Layer 5 of a small transformer language model trained on English Wikipedia (8 layers, counted from 0, width 128). Numbers have three digits each and are written without spaces.
A neuron adds its activation times its output weights to the MLP's output. To switch it off is to set its activation to zero at one token and run the rest of the model.
A neuron's activation on a vector x is SiLU(gate . x) times (in . x), where the dot is the dot product.

Input weights of the MLP neurons that the questions are about. A number n stands for (n - 500) times 0.00076.
n3 gate: 381598360711407557539430464433398471766788381623511427471379535621307638545625407547493424420423500584819350405423737675750354430581325763575577447464364475507461421301489412598547376736341342530582615449565605606551479577298532442696368583392270561586559511467591620574559439714518467426432470453467822541467485691536333637463459333598580317442316438648436496730557422533482529297456
n17 gate: 414587303787487564347395391424749513426437425682581552590649441710795448264826672625491404569496569697530693803312461408344487416787518496235443373421333331353205132606642403596483356571729539482540651327223409373645755671544836548575253444322470556415399650444365365266632624413414487416624536448606349442543491570254526478504522296638439470474425312478361634642474745621402531474622
n33 gate: 512650643528297404589472358480433272425605637551500650558535350385330492847289519473595622465346414405780500699556670358786411394284682664697396342322520677626430510492749635508476551488300449697468437586535731571376712301584426547311519429572523554541639584672508539548488617551609433412275343578472167286449587440262284560564760622508457644449528536508508473414350299539658297560417
n45 gate: 418348623470433496411569625617204474504710368519774489444541397397481387348650302511356617511603356428600389533447428637560322460804531338381362385340527383545478448569496519534519294573511493488605477315492515374523707469558789632666288806450680459789626316560602689469324549451530691365235438346407575352677686584293598515412658667639587560280450508458352643403570473474493515385606
n141 gate: 607465691504535523789390418524675461706560373605602329313538451375393426504764542508593387898707326441504375647410434496407679489579544551553457473519642364473362346405585708745531578378624469468639539446187350336351527335539739434449519465246554458576285476600616457591406596705881653393634484778559674596349535496550450441547524585276550588691421375555576442554363560585401516347348
n143 gate: 602475635612480496540513550155458752463602580314456645386528266583463215632605336705483570409275612608411245717437409446463322588483351525488500476675244496248394575391525387666529575500232488479326459455545640550554666316286406727437488889517209484338488714566500521433538402385311421597598614451643669594628483316360529538442475575331773210670676571525521229770593314496464442383330
n151 gate: 319626553612507584444500554611280317547352463453458435709556528543422435408675418425594496403489403496514627500475388634564553642474677467500354271254358346518482503529422598666504424452675624412632475496407532200369809402711650575339595640625653511537435416493540496431351734547486699533507467311379504422382633696343572263496599784675518507237533424456422571379415496664679616649612
n166 gate: 496608859550522667474364455389238581414532707518601730593549742369518446421623540500559356397663244323614373483291459491374297760559361743359026469500363460531416297244571445351469532605249269459693697388648379586728522323559455491298566702422709709463314701178424833555686375630491305642402592666752325495657279505446657637514500577487450593464395414578519348789438353598245409518306
n177 gate: 373614604614507570637401432395382523504694407481423598437574375310504319787676433631353534474420304553389481507431640500560456384684570715455508589189538745496671549427612332583500363458331317365689455658380605382469644523603534481392493568628466414539504534530572613550504351372553542400556608417369575508620576592215749373817876689583481343576668725488625643310459546335315584446299
n201 gate: 518305467551594586762533515489511365647553290463686357243500529264439500572407431631562860584644800493568522439385400507544460320399425478673496299552504522665681456392598589548387530243478359526492522401653526345582669507548566401522201665575446453424293638314471427459760714431609604366540560449392314315474522589496643474607515573391283489522597548575477507554349196409489537385603
n3 in: 401481409656364449551343352508559308485447701463630730485424478604547626386429507317578507662265404381529406432455522612511355386364405436435425431608605555397631429429577440377193358485360570504655327411474537731665612567583489559304602444371471664523556417721463430335481288463581425606635470275749279340695333650636470613560338678467363420370737283447416614515856530555377515534400
n17 in: 581331727727496665633446747352591599261382483705737570512335500285532508403500654240240521443525410670685546508388541579693500401605640475330712250364646537717459607600390525339730628262598508680576422426434471438396351512187259508395778344361317569402467604676541623529579398451647629479504538435437660597254475396471434479309813426426615646711671392559309512549254698390524600529550
n33 in: 522399522444625711256436656389377556507332717664260321357453355683606507317387599507485373474455418463478481518508268227296431543477481451262466485552572381459368465481566560452571279549519390363412419340722555601828511519161423318492354660481541412366575428322247414515376430541397481413540359348610719385426336462696563595560557444378202500437387496606366511537515511422467767428526
n45 in: 483455456658541550419403352228431599634694518418654380500577507486547497549451364608538620384590452472346448706483476345462386365406444507641667272521577421428500628497493493500589390350319575493405469274404415559483510427660565507811513788598497358571369410422562723434580317418640503577591447425392650415708359670663541486555469486555791463431476472591680388507628247282406573430562
n141 in: 579440433460461527500311516455616703476508443456519320743582644344245313463573338315516656409648751380508544500440736492464391634609586752351617348444334416520182524763579645320293785549337575305296615341246532271714586645225322520285477584537524551331412617532628368577468563468433391683571541460484567582643676762544416277560553280437476433420488500533689528496328398742523448472384
n143 in: 428357864469416636594640357341419538701666299411594577276432703477439515433301660470712515331318446547718621399547473721212440522723540480712578534426477408527192610477428691245488659488703435614701431485465435484402560298535477715673651589579485443548294606320542669723356576350596484610572591508335458480538461574462323375644664519504373485341609352453718554546572390554587399352550
n151 in: 575673554559421773608598452607354252407326458448449327609382500451507373539738480531680417222483431472429591483451316587497554546623589342375570220438349431490449682598367510638576566447497520313415510696527332347538530521808452483518683517373486469493503556548403579553570418345651538402330690452331407504400469584332355556315682566445545302320535302521560490476422422510557322392562
n166 in: 344268699435564358492574310517573500480450446641401626436480619524404528359717504776601516548691714443429439535651419244500599465508421496572508536463241702589253335664744447468452577385685212562380203601444613581586437762443544379504369601256760540513492689556447593352418504609797373331604463428640436542431605402500443492578434160705294464354463749748442448692587786460354688594537
n177 in: 534357231577370778364481319635372523562365551362556546599296477574750538543461534519230708427461554314583508373477392577569500389684520547421406413283348573584595613695565492388377457418508424476520710392581592454594395523640439638323504396327534341885636398481488431379535492293439446531561748496516607271768354461569293465500750820427689428624555481433651141466447634515594504422396
n201 in: 407598277488628466531354582818351683520436272609485433719519637559596555532734373400433394231492430508706318485599798257519297594806464560573413485288540492301512558353450378633484480500741284572272395551562628681401542401619523656520588512688473461315693409519613793496350797683578394405350396628396558424601563397543422591401631383574430678418345417444327387473642644469657492544610

Output weights of the MLP neurons that the questions are about. A number n stands for (n - 500) times 0.00088.
n3: 560493457707513565468573468720425601507760435814457696434598550595353649562448736718326684385562614479479535377629534450412474526532630602635403516429494619512416906379517751436568470544431488389646676463355533463554607468445562428482506594755401643547500713424450527468458438675421521411426469509362512609447615483423475587409568368399517426664441408558776518480423319454521486415458
n17: 431599379515430318599374511534521573507530527781372442608250551521449386278242577526439685516524601457621553395366490616693375363493418285454566693366682338351358624535642569552515617593565553634578529547429645578341433433553342365313514394617482452434411626600479537521584355504638383444425362689789691480528630318609503656214596541579714515489604687345441416457584599493444315443482
n33: 503656552687497474537603650690450258553617337564525622624526723543391625554519377549513370549660566586497403523518739564536598587668383451532506652500312566523506079635458327574474455330529708497641434514397567479500511597703462507654448468419356680510537556485634480485484597519567423487471608479594475506704515648596402547447536605421444559370529622536592649745460655274386364465664
n45: 582525375434494633460555518452467486444494503451573583536505565503585512542438683497494338408403342478522591508480503533503685471617446475484386423410622470329618948607495480622481543508419638507596337516674536500712481399330269575384520434668406460521250286667402509442597468524388437699502516565364378367503459457500578388569506361619546500554660675461549480220304459476671539475420
n141: 582442598552404542653442643433507439654601525382301473566494685369456337418601529547662547476651503389414416412358465550439401648458491486581576595528449530570261024401535712648390628441440430446469551329331331497631591425469606421557439583480617541301446531509592643600594353386427584534671439618444453262456607620380485285387339582589626459500494610683529548710448598776451587558680
n143: 712385587594542464547378610535480510469594561427514541593491512325572461431562398392487174438503475671386490591470459327340556474336678561437524290537651693482548282548451572554483440565414561514575479552439385481415506516431642720583529524399480637476593524365478497337461445786522538442503460144519535606399281333252377380421435578553351341500524548651446482465622319411670540613582
n151: 437399451541670417527519485354680555682503389569544686344519413615438573367388480464357489393530522658578456582362497434399429506430489789598536716455514535459451886428524503416556379497527519451346527463535497536547537454328524478430408497503296382500514528494480586552526309518323359373495570475328521566543427420599394465453423500595494765533454515701367503289532478348371529342237
n166: 516514647396544449591419535492371517620679677350568500528612366632466437654674476414511503636570427726454251519444450379696507414610300318278546553533555548429368459353367429548401457399468451373606571305445406530448357415482496522576231373486596430493454409448466279301586430451497804753559580659324612471291404588572497573464602362335507540564382687361432749372583507316539616336647
n177: 562617462326562573533466649407377568563326654422339389635427545591638394456699369390375365442416399447509804531416590446246664572441819389543556507522405701553343616631450355379388507711412596319465476482553417443528536560320621454655396431367629449462405697256461452637391473413474628405416532323420458425568493472375475623537448590614410569547451444538471492434444425456366529481270
n201: 782549493381570315418673429500372727549518590404491616486429639474669315425773553378408445531415416503551544484500448590546548723323529323528525599628570432557472284249530464473638563555531550616398568341581466355333482505525469372417639513392507490280448598605634377692510342601487335429531533503434482676654590394690774524392549620606451290538509557276629458541483608685472463430392

Each question names a token from some text and the token that comes next. It shows the vector x that enters the MLP there. A number n stands for (n - 500) times 0.011.

Then comes g, the gradient of the next token's log-probability with respect to the MLP's output, scaled to length 1. A neuron's effect is roughly proportional to its activation times (output weights . g). A number n stands for (n - 500) times 0.00074.

" and", then " the"
x: 540580396464399613567495533564417401458512532448504494552509461616544651490498440536473545187510491478544498436415486500547494572537499624423465524575562429509442633546500461550460578433360578468566686433542360647557492371489426495461448548442556491493511562550546387508514464483467460459493446454486454485412462546496553530523536467414508487534535537611571336599492437540398503451529
g: 661391487253315425530579557574484649646633345491957240413270442480509569364372572435490548204427289495298715449592533426636640378423571442308624409616584501467518443470484556422692340593552595585416378396566443534501386538446535645444426546354445483680401525536606515573388508509419565513473597362206264463414599448571460673458365374418647308498489519581566442468492808400566575398662
Which neuron, switched off, raises the next token's probability most? n166

"f", then " surface"
x: 581497534475517564510398408500467571478540339476508463567407598574287369567483458361498739334487431487622471457520413515552505528534502677394464435500516483558372604360467468481482493560492523448305493607570506561417578417649461489402544491645595438502516539462592697454564453504443469373415504449319588365525447566521440390632583700481522491416494577447545447411435495493382492446576
g: 385456767440602378535425563304494389578626638519429385642486388482772351560613428345464524701123432521455478700302462448295533492484480414447218519476603512376495553465280561547352411456277325371509441664385518419570609292332692536308561475457397510270470633504448376483479405477589284590485418418617371526454498514531344735617507771539496470570573451639548461600506643442366527805485
Which neuron, switched off, lowers the next token's probability most? n177

"ed", then " one"
x: 638587574490448561577549428472403543485592464503594535629489461475599427467595521408502498070559644472562587517413544413406455540521552607508475524462443471454452626524484376482435521491470591404418465435542480596567517503619579511498558495459563496567426616477529604524557543571550483463413435416499595453497508437505560521564599421493521506486455554407563421498530588369461472448460
g: 449392589654300375411539575516747559429544568239685444634510371222459323480575374562568589561436475310483699561413641515413426637634194562241533471419409675353555439395692507343743410501571545607556525420529417557431491331493581597515641445458463579405550736483443412680635538460541345428364355460589297541644601416427395465380708635586297336445624188739411397576449514472426576470560
Which neuron, switched off, raises the next token's probability most? n166

"ang", then " Go"
x: 446490508397546620545382531490526564467521334424466512466546656471452559386425557569467420312471461443496604469424522504430324420510542455443509323462522470477433610530560422556317529518532453324466534433518378503458623636657531450567508564577540510524490419562615550473417463475496514487492456540370529399653450601479554475318535500639443615493380542539526502259533416475611511485489
g: 355348547593625450623315614408468470569458503437623305764378482456496523583726633382525340710669378394375525384496457494561392280484548485299153380611573333339403640562689522636386782245548454534502476599612574371495343458482550346407610444508316607627645546518547424450656404768450570443638641457541544480493478471392632374470598136534477479575708685586527387506572516523585534397647
Which neuron, switched off, raises the next token's probability most? n151

" h", then "ot"
x: 596551475549490399453378452493604513420535552568459483629408679697489374420472434414609515425421343504592495421512475443472384563494494518563631501684470459490436600632473632479516580496667442547656468607468569476471394393400480496468381493569549635518411536459595498415543512481478466549539400499326325510544411453487561632583521521453572507415379574687544505527515211461494504445465
g: 620557523541504494448743580510709428458542352558437447523497671433429457651612540408332659289330553376515398535658438577676688365554567549433582455487664698404580584558378501218452631680588724566546531283312367417485350487419528388505566366570501341514845616518729376519577602571409605656495538385413675632402349155580662409496525320641595519606475444578284366438660499431519690438401
Which neuron, switched off, lowers the next token's probability most? n141

",", then " then"
x: 454540476445546555523492429604537436600567543560493503397547463442481542506406540539446553313442430548641417492603529496517432534511466613597454461504409512491499632489470485505574501431556461484523585479620538528579495542506498485556450493422580551657505536453619556541598526329449485432516456536480538395518465596505484496533581409432499536468348433580509313574479520506562499505506
g: 406530343346634666618549599541549456284507508260645558488644603554455631605361490470510495793551415648544604520556534640680514474537446382674512693356683550362353472484310631455448620517635717489653737594593482566566528402397576542493524460547598288346707695448462382401533380182250345817364285612611533594469480445416410732376276654459505648487471469542559459534388487417554626459533
Which neuron, switched off, raises the next token's probability most? n201

"iv", then "."
x: 550471292321682549402521577524487447565580413475484488449628632487354522598428605449467519402598582544689463352537397468393429438587473452489494418433457534496464572558408440579469457483627660440610423379357471481557583650605576398405551395537565471510327394475445492627434650614363491475659504556374576467656599498521491563539491620602474583431248297616441476375520335469514530613541
g: 579478537463392304572625375640396481359375372466289598328419660472534316449382644495693435311530358455639630561556489679456475508456575443754695205284486446646521430489313496465523484467410682670559574506498395759400538422444397582533467562473555512458394657693590436385272206381358414533542769519539347501624567556835533392296580486671566331489552564326450305536463635545508565616478
Which neuron, switched off, lowers the next token's probability most? n201

" strong", then "ly"
x: 496437542580494476493543556452466527453403522493439483600509454462436488495551477534505490194467479374480603493560426491354533557404540553532515526500484557556508644580444508485441402426561436462468471552404529471620516461445555604403502475610453575450576535542530491538552463447488500411444549420475419531521287502424604508537561607478499463496469593574499447642554399456471397526441
g: 507532549624339445487677403450467685483543418296550472339514678357338527392670353304401548487706459368583347423442642639547486513396511700762667666336583270487546453177304640450492358500781605515496408568355434426497566400560669447307723571578520680655509363524795575521485508416621357312437447679397310556535359517469338490594534439412437311322397488380502606428457405478457483614437
Which neuron, switched off, lowers the next token's probability most? n151

"ro", then "\""
x: 596617389596541505592511408532368483560485432377595479549708402188389395524697390608495701390484553657538431438502598507579410396543585599666496431569686414679495559534594691451389630478490610436491573512624580592416474404583512416512583626438542465449550469614641538481469516574467426506488550367381466349466596432465591385626363441378557466678483675542457581461408418636521565509471
g: 468663395804469489417491792561477467615357445567502529325405357471296730510512512665490346382503368467206517381375384679457575483479606432665420347629425422689543573451551474476499493599476658562400593529465382394213339535576631371407600394580586313703598492778545679481397524487555471261386271309552702412601593477650551514527544496408522321535691316309301446411523480440561523674573
Which neuron, switched off, raises the next token's probability most? n141

"tain", then " and"
x: 490488520468431546600462428533382487431549386450555485287553583505450541453347660532440547200531547577585376446534503500544542434577451536409475466671449555480463610592437554452414439292622486372547507487491556548507471403681556436475475472513565477590470534505575539543514550481449325624563578534448714576543480630527426428520586404399593394498363645466490462561451465583479440589531
g: 367500440414488529404441483567525402886548588453402536568406308709413433489646620374498412634481459610596448516551457446597549682452522487468554555430506737618637362545479557550543371439637117490427459440812669248712459625545551528610420368647742605677542341607465531592532542625880544597538442540434629471588437554523293425506455457233532285524615420497319545572382593503537683682531
Which neuron, switched off, lowers the next token's probability most? n3

" of", then " Is"
x: 622413465536514418563537545503559415572598370543518530383434394489468476527500466522462539385488471531411533545460461461540543552546424434444472541562447453502456644389510575527451448526467548422516565474659489530393535526449583483696534532375555576544494506528494482536515528547487515506508516420443399504501598516454397661561462526425506534507381441563533332569505492517544515446632
g: 183468381580615501733289519440473519671505582638682424431367650712483787422482544326578575576499479704667377452556701621551436619571639496417392535621392528428301511283495370602379755360613486437612483419315580524293550672428577453457450530363421627486475561584571459324375517499431400474314644508534478360425515495412339393543680559389457667619730373409564615536670291788382640490589
Which neuron, switched off, raises the next token's probability most? n45

".\n\n", then "The"
x: 448584521507554524510578439441570543546359440508502488489513429545514483480493512418552515440439449451498476469531484492525564428485449483522599523463466473509491652511512550524473499425494534473539534631514509474524485595608605559419487451499539507721549531534514495510477474478552432486522426530515450440451559560485431603538540450639584526470483465542572502697493431530528535519489
g: 545452626328259452611494398626602653575430592348731476494261374602557502582567693691533714508568503604629459453554730483621394433382535491361531415271822431362485473293633444404667436424459532535435503520760373660469560640581141599333598579550550401611555631494689612531376608484541496451483500458525319615551528441310784491685325372597491483587632479570538317475564624473572608656348
Which neuron, switched off, lowers the next token's probability most? n33

" travel", then " along"
x: 465436518501546563483509537508382508434440392536483475618518544528486405430570553578458610151602483560537637520518530560476435382522512488487530481464324598543425634541432428520488399351505410516438523509488587471676450543441491554553533503425356468453512538465604394470465463502359490369447551561466439467470512421488567661458582375352543477483528494434346470574468490469520534510453
g: 440614537472516727689617392460347356430564675659420508579523556617412401542269409536473531674658576568770438610593479545489443630512513318553311554483280440364430560475622300666515611565555449479619450389522529357815408511607598447423545443269561568528644486674316569330500446365601447505529492621560385294395561293450438554536496614574378914399515655309352726490750676430539624406491
Which neuron, switched off, lowers the next token's probability most? n17

"ion", then " dis"
x: 416455609482509578452503578494491479482433500519499513514575539514504391529602540537527590113548554536561526562449388519454471507518504527453508506574567482546495661533445553488398525373498550399475561549513513421537555505524475502456455486500577543539557557475490563602516508545552525545478604537437574488486569553510430473548501510438608492429534563420568489498466524573501457506454
g: 561533505470833382572353378510595522387401476407332591655451573598517520504512431639235599521534437508521523470616546463499578728319426496404445286509580530468370694596559527706600452495540370461606499705526661757537685365502533384354605602556266446306626414536440666405443483753541572534528417400554713633695455439338606790406521755602243451433604453568354423523677359536313743565544
Which neuron, switched off, lowers the next token's probability most? n151

" rep", then "res"
x: 527494712357445645466412472480467532442398594630561432678512553656322413456593514273437540405620475414431525327525614406445409510500476590624615620405509398340451570561549743564640559494639581516413439338481316453469288582447580507498558464448407589439458522494577564655487476519516523513534569415357470547575469493497468333518493405520442441425416442609607525571343461396534469510563
g: 391539602459442470621477401515394581504443571464618309655403525356452765638602136454401668617536328434460424583660216641467502685511465197492518604301322416685431475431505402586563431363668466549552597365283669601524594497620410624388659515441599721468552592516796670397570502654448536433550701308609569414468642302323464478349631534682485359570565581566594390497534570590429704556503
Which neuron, switched off, lowers the next token's probability most? n141

" was", then " taken"
x: 526620425490544534495562613539468610341496604553628549460737528447563483412442560530503521231536582635481632485586597491605538583517302532454509529459501498523486607451550528477555660508477452405494508571481530625473446488540339575456516486540489497468565496523486614532616672419307497374409457454466563689560440480446299668535529419583493459583470589509488411623546574437558512387575
g: 364475620433572586734406275685538337456547574609678566602457601753537358497382745609323641602552454565433564409456589778554483524617508594614449658291543324588407524313608633249282677362420570452185498504444423575269472585466460472432632660465615529380606407396526502471532782394406647377522441538508226423352711482577504296355530659466487394461555480527552574561369644449499520663559
Which neuron, switched off, raises the next token's probability most? n3

"f", then " has"
x: 571491592482467502574360526476466580461564400438525444649405615577352394558482425363472739267464438474625481499468360490536529484534519726454467475538510464488409606377489450511509488578497539424328481611601456570414517391658449485406547463631570457492568573456514690423503394572451449390432463446330482427486489586492447372637534706470555495467478597460565466425451463479362531460577
g: 216555369413404539269534456616499379475319517717780451525541500681516505384412644391463489393671587474805534389562349448511592395429566322555617391555618394447429556699494321465541630512582632557588487457580714558497493500530438544579308259502793491656360438631705395435399205502607288672384549621439368319296632588611378357359552423495462529288470531423574515390419522611606685564423
Which two neurons, each switched off alone, lower its probability most, in order? n45, n33

"se", then "-H"
x: 513486307552381482602603289592563552554590448566508585601576580421333395503259440410519600340444544474733531505617514311558432517543420523661506542444412594498511506531590551558476538591575639333405545515413346360481391511513500425696513638621554344479518543644450515482724467468558491224551562547392408598494327508483633470381502642576515519452284565569642555545389435686626418482492
g: 492487541549640690764435604455473466398356467423593448202623588360500382321380574359498407253247633541560575371361654433346543473642545590497255371633673409716431569621347419567549506362424395446601428543599453498525371610596709428260390600479424548505578542720531461324341558693583488786488485402353453318443538511497308526314678537466486727556607368255421538390505513581555545295563
Which neuron, switched off, lowers the next token's probability most? n33

" g", then "uns"
x: 680558576529512442468518489564638459517565495633529436495445450589412412477621535481456535419342527458621520386505457570527419376465319405663644538480562366440544601449615576490476523522462508644530386546337354614598640478486448533514442620611519584515493486431436479489518528614413482421532497541362364599550476529445571415621636384502506452527359580568640498554427374407579451604507
g: 403522486551298204648294360594396447575371544357321473308555460469396212546275585601501530531581475573519658451507576752431433349173458503551585490477561557398320554344644191503506433506391323491455406658653564681487573358563505680292650477511464495600321395510493509409619617606563657529665648573485484735386563564559654504435343405613594581389410482507366474443277730612568344657503
Which neuron, switched off, lowers the next token's probability most? n33

" L", then "v"
x: 469393496505689431611558459422462448424534425619529527602606482560411499465536582481484484533472560567553432375613523449536539443548413623519674566425518571285546612467443582536571382527496609600485612492489569551508570681320533509559500598508457413493543511511545376532587464502497473496668509537269467532555573502484483398407527424421522429502371448525555503481543497530489581538423
g: 446516524522388282585643484422481564378463489319415469476418299327450542740424614385392458340519393228358394711603533364722358564181835546655460389418577532596574503330608636589550563483507363430536415692695334443349737619519483570433481591543543547649380360394321563497593257427577671465538390475444551629296543481437455478222408319417379544591381441443415602403431650552438498715485
Which neuron, switched off, raises the next token's probability most? n3

" ", then "179"
x: 450432454521464575625535476379470523523528535533524486493353436442525562394507530514514501431474579476670518501530443436468555500433514577743650455475534509465444598484492644594437493505404567530462537490461470449489484498664552531486553498497327495630530560490449560473511650533589537497508387569506608465465400608614394572495402446508507543409615570582548514735524421585504533490505
g: 406438518527595402575468375553280307498629495439616496591777487551418459473339612558405661635588387497641618578467599640461452774467449490494484649673409512728610486330362683388383582300455470489512559524411551544500653526608681508691465316309635406476413531501322504749439455263461546651308473509583107335450652539481227695462404561460511647425487294439530510490438459284397344331625
Which neuron, switched off, lowers the next token's probability most? n45

" the", then " Grand"
x: 463534465453548607581474350438537547543551489560322504402462464516431486526520504507480522431507586581519424579516491507418452500528512443508503515496478529521505623409500551520537475498523551481463577559537506461576401501562586447600546551505392466480441521485608564497498443408482523506537516564476590491511559463496482510500521452522413598473472531557584213642541475525459488506563
g: 336427475534590199613613381431431524652511597423566403569553369374448728413663450268751646624367491323602627524433561374589451591580472527337489570663307541716286488363606486587338463429401504437671558538628690696481650442497439467421726566440487672663556343652456337462518598396283495364348388375567575539441688269543243441709614513641448347439574592504354426502485564257393478397504
Which neuron, switched off, lowers the next token's probability most? n3

" highest", then " rank"
x: 510515452526437505527521519439491504376489524478454311581483471543497422618370506395575509196424572483485496392573446421382639590511428602468506585462355452394405625505558593442510484540339458486522436600466521477679268445554514457444406539450564538483493589407425484487599498371469454395569463478530427643462530469506354395532548533356533565606406516470513410588546483503555427535459
g: 509351334546606631427509655372454438413481453450568436346506547494370631270382557530395395737457474663327343550508574612477605609585418513351539528615397597582506472513688719575655522941582483426514620450463382537457339602529354517593362769534399401502476702385539595564545324667503415553519515741529702822326362688593338492561408433765436441298323644514365385461517404405483441522387
Which neuron, switched off, raises the next token's probability most? n151

" batt", then "les"
x: 557436540488614402508509393484707637679584467623407458537455483515567451450410553476394485344574513455525508339511452617512558505443345527430517427574581427351166595662527596646546372323545511491395483458401383384494414529462494506499396483501459474481504426493528491386473556431416474417451517427347658500458528607433480434652489519342459443502481527514617557573425535554686442366503
g: 370376632638485469511474418445584755548650483528405605482189479409479398267629397617266685555366420328459394678384530414532321590433584253725386508365568585447331419533707378456329284528468557388609351291472460379450553377387431542389673556563514453645723650531556489712597462375752676321387469574537667200607502576621590451510421378639520458542678443401509501505655447463480596400555
Which neuron, switched off, lowers the next token's probability most? n141

" d", then "ip"
x: 667723511519600441663551495555618483516588537446579437354436488599531423454507481419533441364490526517531588416619432410526527411452505622365650586545517494463489606625543461468544577534528447605525559506498589675583619481536523459603554525471356468465492529564447437630581370586608509531515537423337469492562410557533552406536502595468511588420383519496668504614408433360582546533481
g: 711247502566677706380576315396364551471354464499252526398651342577682531319568430428591469658054449518543640617276585455565383377635509497412559507673193449233620615537347475583479634229387511464545316569584544529610417559526512513503476324429649494343575546489512440399603397604417507524454372320368620524531615381502478686662507410516573482334715416582566604480305457551426562433506
Which neuron, switched off, raises the next token's probability most? n45

" as", then "ham"
x: 382551471475449518523623483511557536449514596574558498469632371498569395477472504550558534176408493556512431529486436557486504439499390506411537454496353484445505617413558580380566561506609562519471456466429521451467391534398367610542522398536507617487523539535541432484461654403448485430437528386513335617529403500488418525491437528683391389569566527540439380694551512535562601460551
g: 419586385421556469707583320249584472415553473546690394324344215375506543343510512448419502644553579654503697720373181445522620357514740567528609565551410587548603511392458706607448676449484467575417474496512505278427523365446666567741607554475465444598464392481505254491509339719500510509363472611315579578474458614251358642480484698598504596298450569507328859425414335463435486415556
Which neuron, switched off, lowers the next token's probability most? n143

"eball", then " b"
x: 549430489498498504573580459517461438455394514437447553507465457578522429423537553541462582201546507527596453549497339592432533493607540630627472490579496510533459634605474489586458555443442420456405470395461454431544546383525485506557449429629587463553447621307509510446598495551562353388564530437397521617528559419506495455442536524522413416585476605388493432544442484465557504490558
g: 535449461606367383455648482665454609574528488258318539620425493728602342492428443415473368351576286524305460409557659347394298403378519562359624374450544416636464320405449814385331582535433640639451558387568480577561436581534352494409605565342555473444407390615577514196653445624360547573571487410276416544698609561545501840508331568404637593385360586516482244359703624420470346665364
Which neuron, switched off, lowers the next token's probability most? n143

" and", then " mar"
x: 520489444490473564583496459584462402529443451523518484545564444526561532525350568498456530284494475459553458492458514506547486539494423537507515451461491516491526653540524462504471544483424553498509638485529469617539570460486459522476465438408505522528527561450587386460531518440444468464416505450469446513395520502517549501491551443463437524449428504636545313628527436561538501507506
g: 365462530524617439495419410485281485508563421585383573397544398777479419521533467346478345594391377475627517413680773598494604703420679481732382269638478541687423602425521406614323593350400355408604459630404531699414571630498439412751626386433443455314627477493315472658453784561334555181473617447592576567596600524456270579667470560498451611346309517418602622586564401667345488735447
Which neuron, switched off, lowers the next token's probability most? n166

"ated", then ","
x: 447535359429450673488644515564419485440528460531411516508550441420495462395595491296412536028619422372586539521558422526470549426523527549391478548376400501568595583451431470452522537416439555592393517482489531444493550461569496516525614307505480521521401564271479444531637431600502577440451481573490459504564471574498427586494536603503475435485574412384454464632485564605435366582540
g: 639471681526578424661374516445424589669363551388566417556378543709597521451340522520712535356442457561631648458357668579339589508469779660522439501527320329484422410569556710565574387764442479382566716615423675355494762489606556454371511655615639600475398520380481676607398521747802622636548559360201566452567575485545523511608332754414575578554473775494476596449515335537385417497638
Which neuron, switched off, lowers the next token's probability most? n166

" W", then "olf"
x: 653581427499617535593570536506431403544537403451491562492436490501430509475468443527394298492473452405595528506622452525480503424552356562553632458425437533579461593574468496466330429578484564613451690547567363413551446541432477378529393512574609504614392572401392469461632523446485620456498492585309578456428447551496489528499530750653357459402409483592535558358542527509396384475527
g: 509590386555482407551573481469516483397466622543533430355552424331497458398532846518389470549615546309554551549507364431515558430577197469682380358388512457555517535349543526428455581306538534277451427547452395279531684533618484678599628444621563510634452667417538316634862596748520524460389459416604406557340508671409456565784692501566357355573578583732636476612573682396432143267423
Which neuron, switched off, raises the next token's probability most? n3

"stra", then "h"
x: 500475505433544482569654366486423552449430414439605477516622534513328287627472402391655652447487586559565594567578587512467460476512527592600541550530443768719458575459529590548376528443643437405377545651533587497441291299657456431409559462548650511436454443544559565355714473467461500516437523463354441379483437501524591518578549582497560490565404637528639489533528346705704579588453
g: 302442419411375454415424405463664498492579454517511645361509298350552389607539660509243419252273498532240644553465373450323458586329582419428440475478609459422434517421475340595470588519451368355550370245428493548504550646418527422536706237727473547547505431529451510582356596528471696558445268655410368229380548458444190626291615742363449611641498607211408483415521481443424382639564
Which neuron, switched off, lowers the next token's probability most? n33

" the", then " con"
x: 452518515486551557544465471437496518539464555493378497485545470537486445546614465532444498387454586490531431565462474516487463483555471428490512577475481482487488646466488521492463524473523532460495517559539483480572491509543516500596503522507462484466464532497532525513443458467529554493523507521467542502470508474488503493528511419536491576494477535561614236663515444557467498508469
g: 613605425551755738362301364548664398397432494552383473577347717547513625487440602584568575281521572272427633524520603445374623452143709739450488494634558335522793476474550662458490624628517311503380555380476419660463612470549511638605659475508419364473415631250537571437475525424421550560703436571376320703661260489502252719412373301500520387464624533663422476506506452578480511422487
Which neuron, switched off, lowers the next token's probability most? n143

".", then " He"
x: 446563608488508515528475562428560538477503465539599525595543522517492515540435626472581434366554512441478420495672433524495474523438491650563510533379439482492447651547519536441539561462497525470539502488589436499379563543557563575448497486562521487660493593531499464591430490569564443421449446528534384415390515603473535562468489501732590492516509447459581411559459417478542575465444
g: 585537461603667329419541463494626329620754428661525478282551579488385693428629516498346381475562458502547221583482640434414463537653538578557497580391272633711462470501312636497683632512366270604697630525657432503482477607617554286423451371630333623424468552639408572716725529617401440583451480528404702535531426793447460605578634615509620408703218473456729554540686502617543691623586
Which neuron, switched off, raises the next token's probability most? n33

"res", then "a"
x: 557485354544512369465439401459542467614543427534550446312551328463393385448403488551628634267576603550589515497578476449441528455490455449472471545485547456580456601648506610411436529677578600290398488454481587466473541552429482494560621619571409520533533388433488435527593490531627496495435461530365349306490494495479433414437492420695449501514571679361543495435421471342629311498543
g: 743571418341579700425431394514451612595429525414696438535530706614251396364473435422358762475363209464497390314478447235369494490539415393525681411633472535340742459463480610352301594584624369518473501579546425542617467726457636468523477237580342483632401478638576496516568741646228508355675427408508734432493469491342404591496511352475469503531517462527534445537314304241628532495657
Which neuron, switched off, lowers the next token's probability most? n33

"==", then "M"
x: 416606685547452568404572593392586584568393604528495510524514435501414369457518478614440501461486540537303542535537549461505475547405512514565473526465506434489637605683549443634477557410539786432450503547509495607460507570547430512417517698556557458687481510462406391504497375551385517433342505508506490473493478507520423453480488530602689526447455511513629504689482476425480631487402
g: 704621369522383189458592562429438630846492467585649517477463419296706717443549554438494752549474592587555386486549463355498441617366594687533809613662442421520504461484531559531471462663578686603395429605410394560528440431309414388494487574464553476615481425698258566492443690581326447446756471583314461553349322348410259603223419585384334415440433438334499389484350457487656408634467
Which neuron, switched off, raises the next token's probability most? n143